Layer 5 of a small transformer language model trained on English Wikipedia (16 layers, counted from 0, width 96).
A neuron's activation on a vector x is GELU(weights . x + bias), where the dot is the dot product.

Input weights of the MLP neurons that the questions are about. A number n stands for (n - 500) times 0.0011.
n9 (bias -0.165): 544,437,626,317,493,589,507,408,480,441,560,558,515,597,506,531,473,454,688,509,467,189,409,539,450,401,412,467,495,360,521,522,303,317,586,496,580,627,412,546,651,520,535,605,469,613,398,693,488,254,483,566,531,555,694,593,502,563,553,348,384,444,505,550,542,512,563,571,334,474,645,544,402,684,483,382,617,614,501,329,453,386,396,487,344,642,462,451,471,543,425,558,412,482,439,552
n17 (bias -0.166): 486,546,619,514,501,583,507,456,457,693,338,517,428,577,652,582,528,499,407,475,431,478,593,402,612,354,485,613,481,411,583,496,589,633,427,521,439,678,522,438,505,461,541,321,472,392,497,646,507,535,541,344,475,351,554,494,446,384,500,386,495,430,471,440,644,416,453,531,431,443,575,563,461,598,426,663,593,482,411,551,526,393,453,540,299,432,455,437,548,592,676,637,602,576,472,401
n25 (bias -0.099): 508,559,519,370,680,547,434,515,392,410,296,508,457,591,465,556,580,397,456,535,482,359,441,487,451,557,574,459,481,520,375,477,552,621,421,443,541,651,504,317,608,681,527,401,456,508,562,452,534,387,512,460,385,584,521,528,537,370,412,285,633,634,413,541,697,629,462,442,481,500,571,589,619,498,646,600,474,574,644,508,326,550,598,543,445,616,576,586,438,514,439,428,574,460,474,415
n33 (bias -0.145): 465,537,380,366,464,529,567,450,351,501,503,620,542,331,514,307,449,412,640,611,465,633,625,332,453,506,592,500,587,609,336,595,436,566,487,571,540,544,451,569,531,519,401,600,439,509,573,317,469,517,536,581,441,592,465,410,320,537,492,452,690,450,488,537,568,542,373,425,387,564,480,617,453,369,435,510,404,405,502,443,582,399,507,533,436,434,382,607,321,603,563,403,513,479,537,637
n39 (bias -0.042): 342,544,502,449,481,461,422,525,511,344,355,437,532,566,453,586,474,633,394,393,431,462,563,443,650,493,505,487,447,506,377,518,392,476,540,533,485,540,461,414,473,419,481,504,643,523,540,584,669,584,528,677,513,444,534,605,522,508,537,435,634,553,471,589,560,484,483,415,543,429,396,492,396,533,301,457,496,283,508,695,527,587,418,425,513,599,414,490,448,652,620,610,418,358,523,618
n48 (bias -0.075): 412,338,554,490,569,545,529,645,647,455,298,430,498,640,523,502,425,511,529,482,303,312,338,395,563,584,362,544,553,677,421,585,576,591,491,489,439,434,436,625,476,656,517,465,511,604,440,511,555,471,474,589,456,321,549,332,665,346,427,579,483,482,467,456,380,448,487,480,490,544,391,532,399,581,516,510,354,560,460,613,482,542,408,538,534,520,510,692,633,437,551,560,575,684,525,561
n49 (bias -0.056): 500,539,406,503,656,444,619,637,636,514,318,609,431,459,276,632,548,455,492,347,582,384,556,540,447,473,513,573,580,518,452,452,505,549,684,529,348,470,545,423,579,476,485,501,568,591,562,679,510,457,419,232,473,382,493,546,427,392,356,529,485,495,576,462,605,409,458,622,441,502,433,537,664,501,298,499,601,647,477,557,559,504,487,663,339,477,624,447,373,468,418,360,445,433,460,593
n52 (bias -0.135): 321,433,427,540,572,284,409,336,454,667,628,567,622,540,501,384,408,365,605,262,404,452,321,276,359,421,505,693,386,725,599,626,499,419,605,552,418,489,357,513,598,571,488,624,648,454,397,599,517,493,630,533,491,502,504,267,630,628,406,560,324,496,640,508,400,508,511,482,552,472,398,587,530,739,578,456,390,393,447,551,634,527,624,474,360,646,758,393,571,497,572,652,355,415,566,483
n53 (bias -0.094): 468,384,500,362,576,434,520,429,506,494,332,553,545,409,608,633,549,550,446,616,463,420,437,396,566,585,495,540,488,541,459,456,317,497,580,400,529,577,640,590,379,468,667,355,618,509,499,557,332,506,360,408,556,500,474,512,664,536,488,600,475,538,531,574,608,538,425,453,504,477,440,398,494,461,341,387,457,555,463,522,453,382,411,527,504,377,540,466,311,617,332,516,548,415,576,550
n72 (bias -0.252): 313,439,500,632,453,484,267,287,617,317,285,752,331,414,489,619,573,355,492,469,957,457,590,664,325,391,126,946,366,191,375,506,448,738,234,396,622,578,450,186,269,672,476,403,580,846,940,607,368,358,222,600,747,745,193,408,757,610,437,463,459,583,509,408,441,380,640,473,398,527,481,485,633,718,563,590,475,749,816,462,567,709,633,609,692,212,394,486,454,307,403,295,300,405,719,411
n76 (bias -0.094): 504,391,574,698,673,649,585,459,492,538,410,551,458,436,444,595,501,409,573,430,433,435,568,457,655,459,629,491,448,540,365,532,627,587,365,603,586,214,518,484,527,491,542,555,432,411,497,641,423,321,198,457,618,471,603,750,554,311,499,576,349,604,562,476,429,397,568,490,560,515,434,359,405,708,582,426,439,502,368,558,476,642,648,252,349,401,497,412,564,581,488,376,509,511,398,579
n79 (bias -0.101): 582,464,539,532,243,653,616,436,468,503,273,577,561,498,489,492,339,589,418,672,467,548,498,549,462,422,670,631,363,507,521,674,438,553,554,510,558,628,347,576,420,311,695,543,547,485,560,457,601,569,484,468,510,354,517,701,528,500,463,429,640,516,612,526,530,483,497,665,467,479,420,458,493,521,458,539,447,467,452,546,343,556,460,597,446,724,700,686,588,502,346,405,470,374,346,452
n85 (bias 0.023): 411,496,600,384,495,491,393,614,459,550,436,414,491,545,445,450,549,558,386,459,506,485,484,382,550,559,437,539,393,479,623,493,479,375,513,565,442,655,629,511,425,545,586,504,518,416,350,535,535,550,392,446,574,499,479,435,569,391,513,675,491,490,494,473,556,647,675,432,518,537,520,555,617,577,503,370,466,493,530,546,480,468,556,536,618,501,520,492,392,426,504,430,789,572,434,415
n92 (bias -0.172): 417,366,416,464,304,483,593,536,361,454,485,602,262,357,500,479,517,625,525,721,590,522,587,538,507,569,569,521,534,466,433,316,482,519,555,564,506,607,409,520,416,543,593,561,485,433,308,684,476,439,580,453,486,548,626,601,613,557,477,450,498,398,550,545,488,656,414,502,451,309,512,393,569,549,347,519,527,438,540,524,541,578,500,627,414,393,646,498,589,488,345,326,456,544,424,489
n104 (bias -0.267): 256,541,692,445,449,584,444,516,498,537,494,500,416,508,485,605,445,496,679,513,502,435,393,350,527,470,655,491,461,420,726,404,530,574,585,687,383,422,278,226,406,574,459,231,404,441,511,720,439,253,431,548,430,607,582,515,546,381,470,554,474,498,716,478,441,558,439,572,518,567,506,629,414,537,545,645,377,584,499,603,487,524,660,435,300,605,506,397,592,526,506,508,476,429,335,533
n109 (bias -0.146): 564,505,412,521,456,564,380,622,478,317,551,560,579,448,501,508,476,714,519,525,301,534,674,601,614,497,672,480,427,442,478,411,439,605,618,514,325,570,604,448,617,644,610,555,617,507,304,401,465,513,403,472,663,581,569,552,481,497,529,396,478,320,440,512,532,403,358,414,406,531,357,540,644,565,438,512,448,537,568,414,573,436,542,562,538,358,446,437,434,411,510,368,565,376,444,477
n135 (bias -0.096): 322,408,483,644,457,647,449,491,546,470,340,473,543,459,515,501,469,637,446,385,508,588,356,499,544,298,567,536,652,789,456,572,553,464,469,657,490,485,435,507,511,453,561,469,432,574,383,640,509,629,506,527,587,644,484,393,295,609,558,499,414,261,667,507,600,616,515,382,371,338,469,538,578,618,599,400,330,428,524,526,350,794,784,559,335,565,519,558,630,490,411,516,401,380,426,515
n156 (bias -0.027): 423,434,485,417,553,546,624,501,371,450,517,591,387,519,310,425,380,593,381,400,457,575,582,437,541,455,590,472,334,655,540,524,314,454,499,560,445,575,472,476,421,476,592,476,459,465,402,436,414,580,435,371,536,527,514,655,657,450,545,505,386,597,437,406,621,404,462,462,434,457,488,563,650,546,561,501,431,549,663,658,391,364,572,595,444,492,497,583,618,513,468,533,460,385,569,426
n157 (bias -0.160): 410,568,492,482,605,506,484,671,373,577,632,475,396,454,382,445,419,562,444,579,515,418,599,540,620,442,607,635,394,595,548,466,533,447,533,299,494,575,423,513,591,541,393,593,413,594,565,379,695,459,487,400,382,479,413,541,527,353,684,519,595,567,416,490,529,547,517,439,354,536,382,580,486,497,376,484,460,494,485,706,648,580,474,622,429,569,421,344,507,466,323,506,521,407,565,538
n161 (bias -0.098): 311,474,489,585,360,635,604,597,584,537,518,441,442,487,712,617,258,444,567,504,453,531,418,539,447,318,544,377,452,602,590,280,461,454,564,548,523,638,485,533,253,590,497,427,580,587,522,534,567,679,522,509,551,484,458,460,364,522,333,568,417,466,519,567,487,546,473,446,264,645,582,484,497,639,488,558,559,570,361,427,477,436,408,488,493,602,635,472,650,549,451,384,403,609,415,380
n183 (bias -0.025): 462,482,407,535,667,556,496,498,488,502,541,415,571,573,443,647,545,469,613,488,535,478,468,351,642,620,558,561,449,467,557,530,582,659,427,405,386,587,460,397,296,422,374,523,457,539,467,439,534,650,496,381,509,490,562,540,427,484,406,483,549,562,352,404,526,552,505,491,390,786,416,580,549,509,609,420,498,565,503,580,467,424,704,556,524,434,558,497,522,419,501,561,432,535,526,486
n185 (bias -0.082): 600,458,378,530,533,607,529,513,546,456,454,305,397,707,497,485,591,425,571,534,500,513,443,436,544,483,470,478,558,432,414,528,448,362,500,426,548,471,636,360,471,539,636,398,571,511,489,347,556,567,362,526,577,580,469,577,334,545,483,480,614,405,672,479,379,527,473,511,367,300,499,614,525,572,365,669,624,645,497,616,527,600,410,452,521,295,647,622,505,528,636,431,573,360,499,468
n190 (bias -0.010): 497,628,402,526,506,476,513,402,379,442,413,597,367,513,517,341,660,431,479,590,606,605,382,650,414,435,721,575,397,534,399,507,520,525,540,620,254,450,630,526,644,485,510,614,380,505,399,523,571,442,633,478,487,656,572,594,310,399,369,557,526,555,586,346,406,560,590,724,558,642,490,495,411,326,528,474,569,508,436,415,528,579,538,437,524,367,641,646,473,630,487,451,388,395,473,554
n193 (bias -0.142): 243,492,485,417,447,401,461,684,567,270,617,436,553,593,493,480,451,443,547,469,336,459,563,458,547,610,396,505,596,564,456,347,474,621,487,608,458,581,492,381,303,469,665,552,560,464,341,556,553,418,469,359,600,491,393,583,544,413,443,613,485,308,464,509,391,601,465,338,420,509,623,447,607,612,424,557,430,552,650,367,557,388,429,573,444,431,540,464,415,648,533,519,409,536,456,671
n196 (bias -0.074): 358,382,328,545,420,339,450,585,550,520,583,473,438,608,682,434,630,572,474,344,568,477,531,529,259,279,588,602,526,606,510,578,678,608,291,618,425,357,493,392,356,463,516,458,505,515,466,561,426,528,584,491,538,656,561,550,603,526,519,585,460,490,390,564,446,570,448,420,579,412,512,526,412,398,501,452,484,363,431,528,569,540,570,462,318,475,524,526,403,505,403,487,556,435,608,461
n204 (bias -0.096): 425,567,437,528,520,392,480,512,270,444,468,607,442,740,326,429,615,445,501,563,487,498,614,600,451,427,523,554,504,556,565,504,558,461,467,492,704,452,557,303,511,379,444,566,516,445,484,346,521,649,605,474,403,411,512,508,506,526,467,514,585,392,456,554,413,565,406,494,515,580,629,423,438,460,587,499,561,527,533,471,353,531,403,647,416,696,483,480,465,595,484,394,439,499,450,345
n206 (bias -0.173): 369,410,400,712,503,482,532,522,554,625,358,479,494,510,368,631,385,551,544,421,495,351,477,488,461,556,461,539,458,533,382,411,422,484,424,419,302,525,517,447,474,589,636,516,540,462,519,298,575,604,474,414,361,348,528,439,531,394,656,767,294,393,471,537,500,620,600,345,493,528,636,479,298,494,547,499,727,498,434,642,634,415,487,581,377,422,719,647,584,507,440,591,420,507,462,518
n208 (bias -0.043): 584,424,571,407,494,665,552,427,484,426,471,473,677,619,498,627,508,528,582,432,425,490,491,437,327,525,547,634,493,541,461,570,536,339,470,518,485,491,725,582,723,447,529,599,402,603,467,427,512,619,585,526,475,457,616,453,478,458,518,352,530,572,473,505,458,632,562,534,449,446,646,536,406,461,460,501,476,516,516,510,431,424,516,662,448,454,613,580,647,693,524,505,486,571,574,484
n227 (bias -0.206): 640,453,492,540,511,223,483,515,507,517,514,512,625,749,425,653,560,452,563,428,509,586,459,369,612,508,449,551,460,493,549,629,480,628,377,316,350,524,560,551,527,516,674,514,607,413,524,463,584,431,717,547,362,577,531,480,578,372,530,426,598,444,397,380,495,353,468,498,378,369,474,346,414,738,383,450,322,501,524,572,496,688,446,587,468,579,631,439,379,460,397,580,409,547,442,305
n229 (bias -0.017): 627,577,460,514,548,476,409,536,392,305,539,549,544,375,440,548,436,436,362,406,329,331,481,562,489,516,576,449,473,379,475,661,478,443,549,541,393,602,412,630,446,458,555,644,544,608,499,478,557,502,532,470,519,548,617,565,683,621,473,532,572,475,586,491,536,447,690,505,394,529,592,506,632,593,391,500,638,529,520,390,498,578,391,561,473,474,560,645,367,416,390,434,288,451,579,540
n243 (bias 0.008): 529,556,463,416,513,475,485,586,545,509,550,508,526,335,403,508,633,595,513,313,463,474,578,471,519,514,573,496,482,365,437,562,493,526,528,457,445,633,513,422,666,638,391,469,399,546,354,342,458,489,526,465,453,633,596,352,497,520,365,562,553,487,419,633,479,545,587,588,538,523,553,566,487,491,346,537,602,520,446,479,599,535,811,517,516,617,432,485,542,586,493,310,515,505,596,597
n247 (bias -0.091): 608,337,571,483,450,555,499,312,605,680,356,459,408,574,537,562,526,400,515,500,341,501,473,623,609,517,481,399,584,258,489,517,739,529,457,370,513,529,553,354,381,479,484,437,460,566,450,651,449,614,390,575,623,587,485,433,498,632,296,625,466,451,494,427,495,446,606,494,523,575,693,595,475,425,601,604,676,428,625,311,383,315,550,406,360,328,485,553,431,520,424,483,632,476,525,528

Each question shows a token from some text and the vector x that enters the MLP there. A number n stands for (n - 500) times 0.013.

" However": 515,523,462,464,569,530,492,469,679,534,505,296,620,584,414,376,501,668,442,470,538,419,574,584,410,588,474,246,594,550,518,393,441,612,564,472,547,506,654,420,672,463,631,522,578,258,550,549,581,476,305,304,302,488,581,523,491,466,587,451,541,526,590,692,510,471,420,407,661,360,483,409,484,383,534,454,613,516,478,414,502,443,541,483,482,557,578,467,579,453,377,668,462,515,470,554
The most active neuron and its activation: n206, at about 2

" to": 568,611,539,520,417,619,582,370,459,541,726,409,578,403,466,327,554,604,461,591,495,420,419,487,424,657,442,440,531,529,501,343,526,432,530,535,496,462,689,479,472,591,567,612,458,320,562,509,621,458,481,500,389,497,485,620,500,537,592,467,524,437,523,500,544,441,490,450,908,369,375,420,386,394,542,469,542,659,402,580,585,553,479,353,437,662,358,507,442,394,614,532,293,565,575,542
Which of these neurons fires most? n190

" ad": 575,633,523,703,396,571,473,484,557,616,578,374,706,440,615,404,513,595,422,430,669,421,381,441,526,761,420,376,499,591,633,405,515,518,512,470,539,336,600,537,553,497,565,462,355,335,584,612,461,346,440,570,362,500,455,647,651,545,526,466,480,449,338,503,466,413,481,454,633,401,469,385,510,371,529,452,610,507,437,509,425,473,531,523,460,624,359,385,527,479,531,600,480,638,531,516
The most active neuron and its activation: n76, at about 0.84

" Wh": 419,531,508,416,506,529,533,478,434,500,505,102,507,324,551,481,317,515,552,570,469,400,464,548,450,560,546,527,594,420,580,591,516,494,531,523,506,416,578,394,456,513,640,626,483,255,660,544,607,589,468,559,355,442,421,600,496,531,542,407,459,427,502,564,628,420,589,369,679,375,426,490,596,323,636,477,596,622,551,463,450,515,466,494,373,613,460,447,559,373,527,664,517,713,545,500
Which of these neurons fires most? n206

"akes": 646,687,620,536,553,622,503,380,473,636,594,328,511,522,463,433,427,712,468,493,551,498,369,459,328,646,486,495,399,526,525,375,480,380,441,633,533,481,622,501,521,574,514,510,501,399,400,395,443,469,516,482,288,675,614,545,411,635,685,377,479,601,604,521,651,422,409,504,630,413,365,394,560,439,459,398,594,506,509,446,519,367,529,386,489,535,562,392,624,354,509,618,519,447,643,537
Which of these neurons fires most? n156

"itt": 547,482,509,501,655,605,415,515,560,376,534,111,445,383,350,524,494,623,582,410,433,472,413,553,431,617,480,157,610,461,486,418,395,399,515,684,573,481,503,554,559,611,502,532,550,325,531,500,358,469,441,540,394,531,508,565,582,456,651,439,474,606,603,538,410,524,573,392,774,430,508,575,533,480,474,412,570,595,479,374,351,430,454,692,548,496,551,506,603,485,560,702,461,580,532,433
Which of these neurons fires most? n9

" the": 707,629,491,561,381,560,584,444,533,348,659,366,503,598,545,313,348,498,476,617,659,537,438,594,476,514,388,537,686,427,542,482,503,534,558,407,533,461,494,320,692,586,612,660,505,339,611,344,521,501,527,480,453,486,558,549,499,559,527,381,555,534,468,516,594,314,521,344,570,540,409,271,572,342,466,548,586,531,423,517,549,540,411,521,442,550,515,612,441,314,431,650,399,531,505,509
Which of these neurons fires most? n227

"ournal": 434,657,711,533,345,448,482,419,449,556,545,360,425,510,454,415,629,721,468,516,630,562,329,461,586,424,412,279,606,443,542,629,601,433,398,600,606,546,561,448,520,538,514,494,432,296,537,534,477,608,425,346,407,332,474,449,439,624,544,437,466,653,566,616,540,319,373,393,620,577,436,422,527,423,515,490,664,527,529,457,569,381,469,630,508,564,488,510,411,433,667,694,579,551,462,537
The two highest activations, in order: n17, n85

" attempt": 666,657,674,531,461,560,593,401,711,559,713,179,468,384,412,509,413,681,368,425,683,533,400,449,483,557,421,242,375,598,588,434,461,562,477,383,602,588,534,538,688,541,551,498,443,408,532,535,492,415,374,432,375,500,381,526,564,449,554,266,511,565,467,611,518,551,448,432,642,443,367,532,525,317,598,471,565,477,449,445,559,375,552,532,569,598,436,450,560,430,575,619,448,526,528,557
The most active neuron and its activation: n157, at about 0.58

"e": 423,602,724,445,502,606,376,317,543,502,734,132,603,391,596,500,538,699,585,488,492,508,374,550,559,565,449,463,429,641,553,443,485,493,501,558,521,556,492,530,501,480,349,559,432,398,424,481,503,577,439,527,423,606,653,476,509,540,465,347,399,519,620,583,373,413,430,396,734,543,445,400,626,378,499,498,470,444,448,403,535,616,619,570,579,524,638,462,504,294,567,637,367,616,513,405
Which of these neurons fires most? n52

"an": 609,490,702,425,457,439,492,405,347,398,472,297,493,464,420,400,490,622,433,472,671,500,237,650,523,535,508,337,655,508,535,545,573,655,503,422,553,350,551,495,496,506,333,563,496,357,578,320,479,512,560,577,473,447,564,524,488,438,476,548,434,404,702,565,689,377,510,430,758,658,531,330,571,498,350,464,700,584,494,381,523,450,440,555,463,569,544,457,626,403,631,586,541,569,535,481
Which of these neurons fires most? n204

"sh": 564,455,479,432,578,542,461,483,540,601,467,198,501,504,403,485,269,485,417,545,466,463,383,544,421,728,488,389,723,417,446,478,548,461,465,614,450,475,522,468,371,459,457,572,471,364,686,356,463,580,432,644,405,489,496,639,493,532,632,480,473,501,491,648,514,346,532,504,659,425,563,460,456,504,593,440,604,552,332,325,547,435,659,496,721,599,509,471,564,314,639,566,621,502,585,518
Which of these neurons fires most? n206

"is": 638,556,755,448,504,525,503,465,567,498,692,282,590,326,475,431,623,740,543,500,597,433,417,527,482,558,464,222,604,614,630,405,477,493,543,538,540,447,672,436,473,555,427,613,555,275,433,452,387,465,406,603,479,550,433,423,390,582,510,453,490,581,648,547,422,355,359,421,469,462,616,239,473,386,547,470,580,553,514,350,516,405,466,552,620,411,522,520,598,427,601,593,510,452,653,498
The two highest activations, in order: n109, n185

"rup": 465,646,622,527,537,395,470,454,549,577,554,520,439,470,430,483,613,643,447,377,527,463,517,455,382,570,577,313,641,521,454,286,471,408,551,526,480,458,647,648,578,522,596,376,473,536,518,643,438,351,408,495,468,496,577,545,391,464,405,606,563,571,528,455,522,450,429,422,531,548,428,393,562,454,561,443,518,521,506,331,468,432,414,476,643,685,401,555,683,388,543,859,564,521,543,465
The most active neuron and its activation: n9, at about 0.32

" Des": 669,488,594,483,553,578,505,487,564,593,587,196,584,365,581,338,376,649,328,547,689,572,472,360,417,629,425,377,498,486,615,377,572,567,547,547,554,523,703,500,558,390,554,565,534,496,486,576,585,477,341,431,358,473,601,531,497,563,553,450,454,557,493,616,496,366,469,447,480,467,410,226,444,307,577,441,544,545,500,557,429,591,600,550,466,578,581,388,503,429,381,665,479,543,564,514
Which of these neurons fires most? n53

"m": 474,553,642,536,560,430,567,565,592,346,609,488,420,474,592,444,394,453,500,367,506,622,530,408,484,738,491,373,772,638,537,468,579,548,505,464,565,496,467,549,560,366,558,574,344,450,506,393,537,503,386,509,253,473,606,568,504,566,537,497,509,487,479,566,479,357,366,303,596,584,340,320,592,404,496,466,597,456,464,301,498,495,585,673,645,488,467,565,478,475,651,532,441,612,546,544
Which of these neurons fires most? n193

" comm": 392,673,618,557,449,598,502,462,676,559,604,213,530,410,447,412,330,507,448,432,631,601,442,385,409,640,477,421,609,580,473,511,626,607,559,458,532,438,577,497,690,574,556,473,299,375,528,464,419,336,392,492,467,638,519,557,521,490,539,435,385,536,395,630,479,516,488,392,543,558,430,451,536,363,632,514,620,573,487,538,471,481,494,487,523,555,350,326,546,486,535,704,522,622,400,532
Which of these neurons fires most? n104

"ole": 303,524,603,458,672,501,557,550,409,441,359,379,366,478,477,446,366,690,439,504,497,585,563,518,518,478,481,347,566,468,513,449,521,527,456,607,517,478,789,541,467,596,526,472,545,364,558,501,523,493,535,515,295,430,631,621,525,681,480,392,562,614,503,568,578,312,393,330,577,471,484,320,563,472,442,445,576,460,476,451,564,552,412,510,564,538,577,522,682,365,470,625,642,502,485,485
Which of these neurons fires most? n39

" Jac": 563,485,549,462,486,529,403,332,617,491,812,131,563,381,660,455,494,590,441,698,697,400,358,423,597,354,408,439,581,511,570,492,663,506,587,608,513,407,496,496,561,472,545,497,467,408,537,601,652,456,478,541,513,544,475,525,487,525,442,496,407,563,407,610,529,352,463,436,488,443,612,253,559,400,596,459,528,557,515,476,405,516,402,523,576,442,470,463,503,354,593,710,492,643,479,481
The most active neuron and its activation: n9, at about 0.38

" pass": 648,743,516,516,457,593,462,408,688,471,890,192,482,550,365,551,444,533,362,468,637,482,366,443,348,592,419,355,499,554,510,357,574,522,539,562,634,572,595,538,635,548,502,620,495,327,518,479,500,509,366,482,445,466,420,456,577,505,560,407,529,525,470,534,639,630,568,446,630,370,307,370,461,368,463,430,484,521,445,375,459,471,459,489,665,577,489,482,561,386,576,679,532,512,553,524
Which of these neurons fires most? n85

" it": 723,585,467,489,481,623,563,541,544,527,589,138,470,572,425,304,548,667,531,448,689,535,438,601,513,561,366,328,488,500,604,346,533,611,511,345,530,517,593,498,568,581,597,568,476,484,535,499,663,563,427,440,418,417,408,606,506,630,630,361,531,614,578,559,484,479,450,501,606,364,412,276,422,365,489,494,547,464,418,419,586,496,530,597,407,460,472,476,397,283,432,665,418,469,560,550
Which of these neurons fires most? n157

" from": 632,583,519,525,374,572,579,477,552,433,702,340,543,423,504,361,462,651,315,609,630,432,448,598,485,590,353,424,535,508,475,474,519,478,487,561,589,544,579,425,504,588,452,667,521,413,356,452,577,603,545,487,451,524,560,653,421,427,479,410,510,474,537,636,636,439,346,351,577,374,283,403,479,438,438,457,624,619,461,418,622,683,476,439,495,527,530,585,505,349,517,562,307,563,681,520
The two highest activations, in order: n92, n109

"nt": 562,682,551,645,390,601,576,579,533,504,443,472,587,447,342,539,487,594,407,387,584,541,449,494,478,613,478,232,589,454,510,358,555,433,459,646,512,409,426,729,529,536,511,500,467,408,634,585,350,372,459,580,482,548,487,594,560,459,520,403,548,503,464,497,489,579,552,475,524,484,396,338,518,429,622,545,563,640,324,343,450,353,451,489,652,640,317,519,667,431,600,615,523,392,522,426
Which of these neurons fires most? n76

"ur": 527,520,686,500,495,385,457,330,445,549,622,285,328,390,525,468,512,700,501,497,543,485,408,497,466,529,523,304,628,494,515,573,550,573,539,576,603,400,674,440,374,417,494,456,531,543,591,376,474,405,514,585,493,545,475,540,516,565,374,394,498,658,474,516,545,305,427,437,689,571,617,408,462,391,497,528,658,487,368,394,570,484,501,645,653,692,593,453,478,321,617,613,597,436,454,549
Which of these neurons fires most? n247

" |\n": 515,553,561,492,499,484,470,543,685,483,641,196,436,512,680,321,409,600,452,600,627,528,480,588,461,569,393,373,375,580,587,420,486,503,506,569,429,521,530,505,514,556,540,552,569,332,439,564,412,535,480,507,383,497,398,427,474,327,535,342,556,558,483,769,570,427,406,565,622,474,480,398,507,269,533,483,761,559,517,471,528,434,417,487,355,499,351,648,478,410,589,532,530,593,492,627
The most active neuron and its activation: n196, at about 0.27

"201": 725,498,555,558,506,461,609,525,553,622,572,255,429,379,408,321,385,524,489,467,561,549,476,611,504,531,361,425,724,429,427,548,541,348,538,575,491,488,481,551,553,558,500,529,378,405,573,483,543,498,550,360,486,400,548,435,491,469,605,324,566,526,581,620,515,311,300,617,524,532,334,285,513,401,526,448,553,613,557,504,623,463,521,507,472,375,596,584,518,402,566,655,603,484,510,585
Which of these neurons fires most? n49

" After": 567,513,462,491,614,585,532,535,693,626,487,253,612,393,435,362,402,585,354,467,648,493,554,494,344,569,521,345,581,462,552,441,467,489,539,488,482,488,650,466,579,425,476,441,526,449,593,532,585,445,358,383,415,519,586,649,498,363,508,361,524,439,581,656,705,320,507,447,617,361,283,517,492,382,568,457,563,573,474,571,478,456,574,553,434,638,614,577,533,453,432,577,380,546,565,591
The most active neuron and its activation: n49, at about 2.9

"ime": 503,629,599,528,510,452,557,380,513,620,592,426,493,531,475,411,475,687,389,467,411,523,351,522,658,593,410,308,622,427,591,425,453,575,397,603,545,397,560,547,488,657,442,434,437,344,652,304,461,475,537,441,542,482,551,598,566,559,536,532,395,612,514,631,391,311,485,434,629,659,380,368,618,340,643,434,669,513,395,423,550,396,584,506,578,568,366,368,525,407,587,539,614,535,422,499
Which of these neurons fires most? n76

"end": 552,438,622,511,587,572,529,450,572,413,681,347,474,513,454,493,270,652,390,369,649,598,502,531,453,672,498,204,742,385,563,500,349,420,437,610,495,465,557,457,450,560,544,523,534,477,467,468,350,408,464,568,446,487,510,680,493,489,576,350,569,538,486,562,438,341,410,489,653,519,412,521,626,333,584,506,528,661,448,364,395,439,618,336,582,559,604,477,695,405,664,542,558,557,493,395
Which of these neurons fires most? n156

" (": 601,694,591,350,580,426,537,499,461,545,631,272,544,392,646,359,576,528,396,525,709,513,560,528,511,472,530,497,483,613,651,512,415,495,660,533,506,480,458,493,388,652,545,431,581,380,557,386,369,519,381,563,377,491,493,485,500,437,589,326,545,399,535,484,646,430,425,503,466,500,470,193,463,315,549,394,677,599,468,508,656,505,469,439,517,498,457,550,548,469,470,524,406,694,632,502
The most active neuron and its activation: n53, at about 0.53

" of": 384,536,504,500,285,553,664,498,551,481,676,312,326,627,556,551,570,628,434,511,569,442,500,416,578,553,516,510,697,544,537,484,440,419,561,480,658,346,527,439,406,501,497,555,470,191,448,392,483,456,516,506,511,629,447,542,596,479,461,427,401,502,530,686,497,372,390,506,532,605,328,352,463,330,484,470,534,557,522,467,535,658,552,509,618,538,485,589,601,352,568,473,467,575,644,514
The most active neuron and its activation: n92, at about 0.96

" pol": 562,644,620,517,301,543,525,508,618,529,625,336,585,537,528,478,417,528,482,600,655,417,409,616,502,635,508,461,564,592,332,551,403,545,582,489,469,393,570,406,642,554,547,481,469,287,612,538,486,504,344,543,339,479,441,415,583,443,447,494,456,350,534,552,408,409,438,398,463,500,393,406,491,414,656,480,565,602,469,393,402,493,520,490,455,581,484,490,581,491,719,791,557,540,385,550
The most active neuron and its activation: n48, at about 1.1

" form": 563,597,661,511,427,611,445,440,564,535,706,257,528,374,459,342,499,744,407,537,698,581,325,552,538,508,489,522,478,539,664,285,451,384,494,558,626,489,575,540,507,483,533,591,374,405,373,461,435,498,381,473,382,392,347,473,460,493,519,362,611,590,562,580,625,548,410,415,617,505,405,404,529,475,396,426,640,523,467,421,537,373,503,512,608,517,530,538,639,360,660,731,560,503,598,510
The most active neuron and its activation: n85, at about 1.3

"aker": 542,619,744,501,481,354,558,400,405,498,618,191,367,411,324,448,517,639,492,508,528,525,403,557,510,669,462,256,603,468,515,540,628,561,548,633,588,436,554,513,450,487,451,437,650,306,604,443,481,467,467,483,449,543,455,516,533,579,481,491,376,616,593,514,699,378,462,472,694,510,459,508,458,287,464,454,727,556,508,408,632,360,445,544,491,634,419,442,450,338,596,560,679,442,527,512
Which of these neurons fires most? n247

" col": 549,609,577,505,561,658,450,442,598,527,644,193,399,434,636,460,440,537,434,542,669,434,393,427,466,471,425,545,622,511,461,527,535,428,593,561,520,293,511,569,585,605,581,571,382,461,434,555,555,503,363,474,446,460,536,474,414,537,441,360,582,509,521,596,562,377,337,432,572,482,506,235,553,447,481,490,507,528,579,548,515,524,389,419,710,413,531,546,712,428,715,696,483,592,487,422
The two highest activations, in order: n185, n48

" cre": 568,647,659,604,530,639,444,389,564,599,738,448,563,455,475,362,415,618,501,391,642,530,263,515,594,562,367,433,447,591,638,359,508,562,489,564,620,506,684,533,574,600,532,461,345,475,439,540,497,485,419,596,481,336,457,607,464,525,576,393,543,621,431,523,500,495,465,430,532,344,436,446,456,335,484,438,647,544,316,471,453,427,447,538,491,616,471,512,479,292,538,702,460,514,516,478
The most active neuron and its activation: n9, at about 0.44

" before": 542,652,479,443,605,615,452,440,620,553,547,209,538,423,442,299,479,538,331,496,623,476,483,580,334,558,495,431,599,545,487,468,475,523,541,451,507,419,699,448,506,490,564,488,514,495,534,511,562,533,398,426,530,443,518,651,552,397,525,410,515,509,684,707,802,476,487,443,644,301,339,487,510,412,456,407,604,548,367,513,501,481,605,463,446,685,542,544,468,451,525,537,357,499,519,518
The most active neuron and its activation: n49, at about 1.8

"N": 548,585,555,470,554,588,563,398,459,510,687,263,511,318,439,388,514,416,495,482,477,480,284,616,536,415,508,220,601,466,564,385,517,487,382,464,556,500,475,555,438,555,476,712,514,202,564,512,372,587,594,634,472,309,540,508,416,522,497,433,482,485,518,516,512,515,387,466,661,570,411,407,611,349,451,424,555,542,467,451,607,441,629,634,672,558,483,579,543,478,670,603,530,681,627,437
Which three neurons fire most, strongest first? n183, n33, n161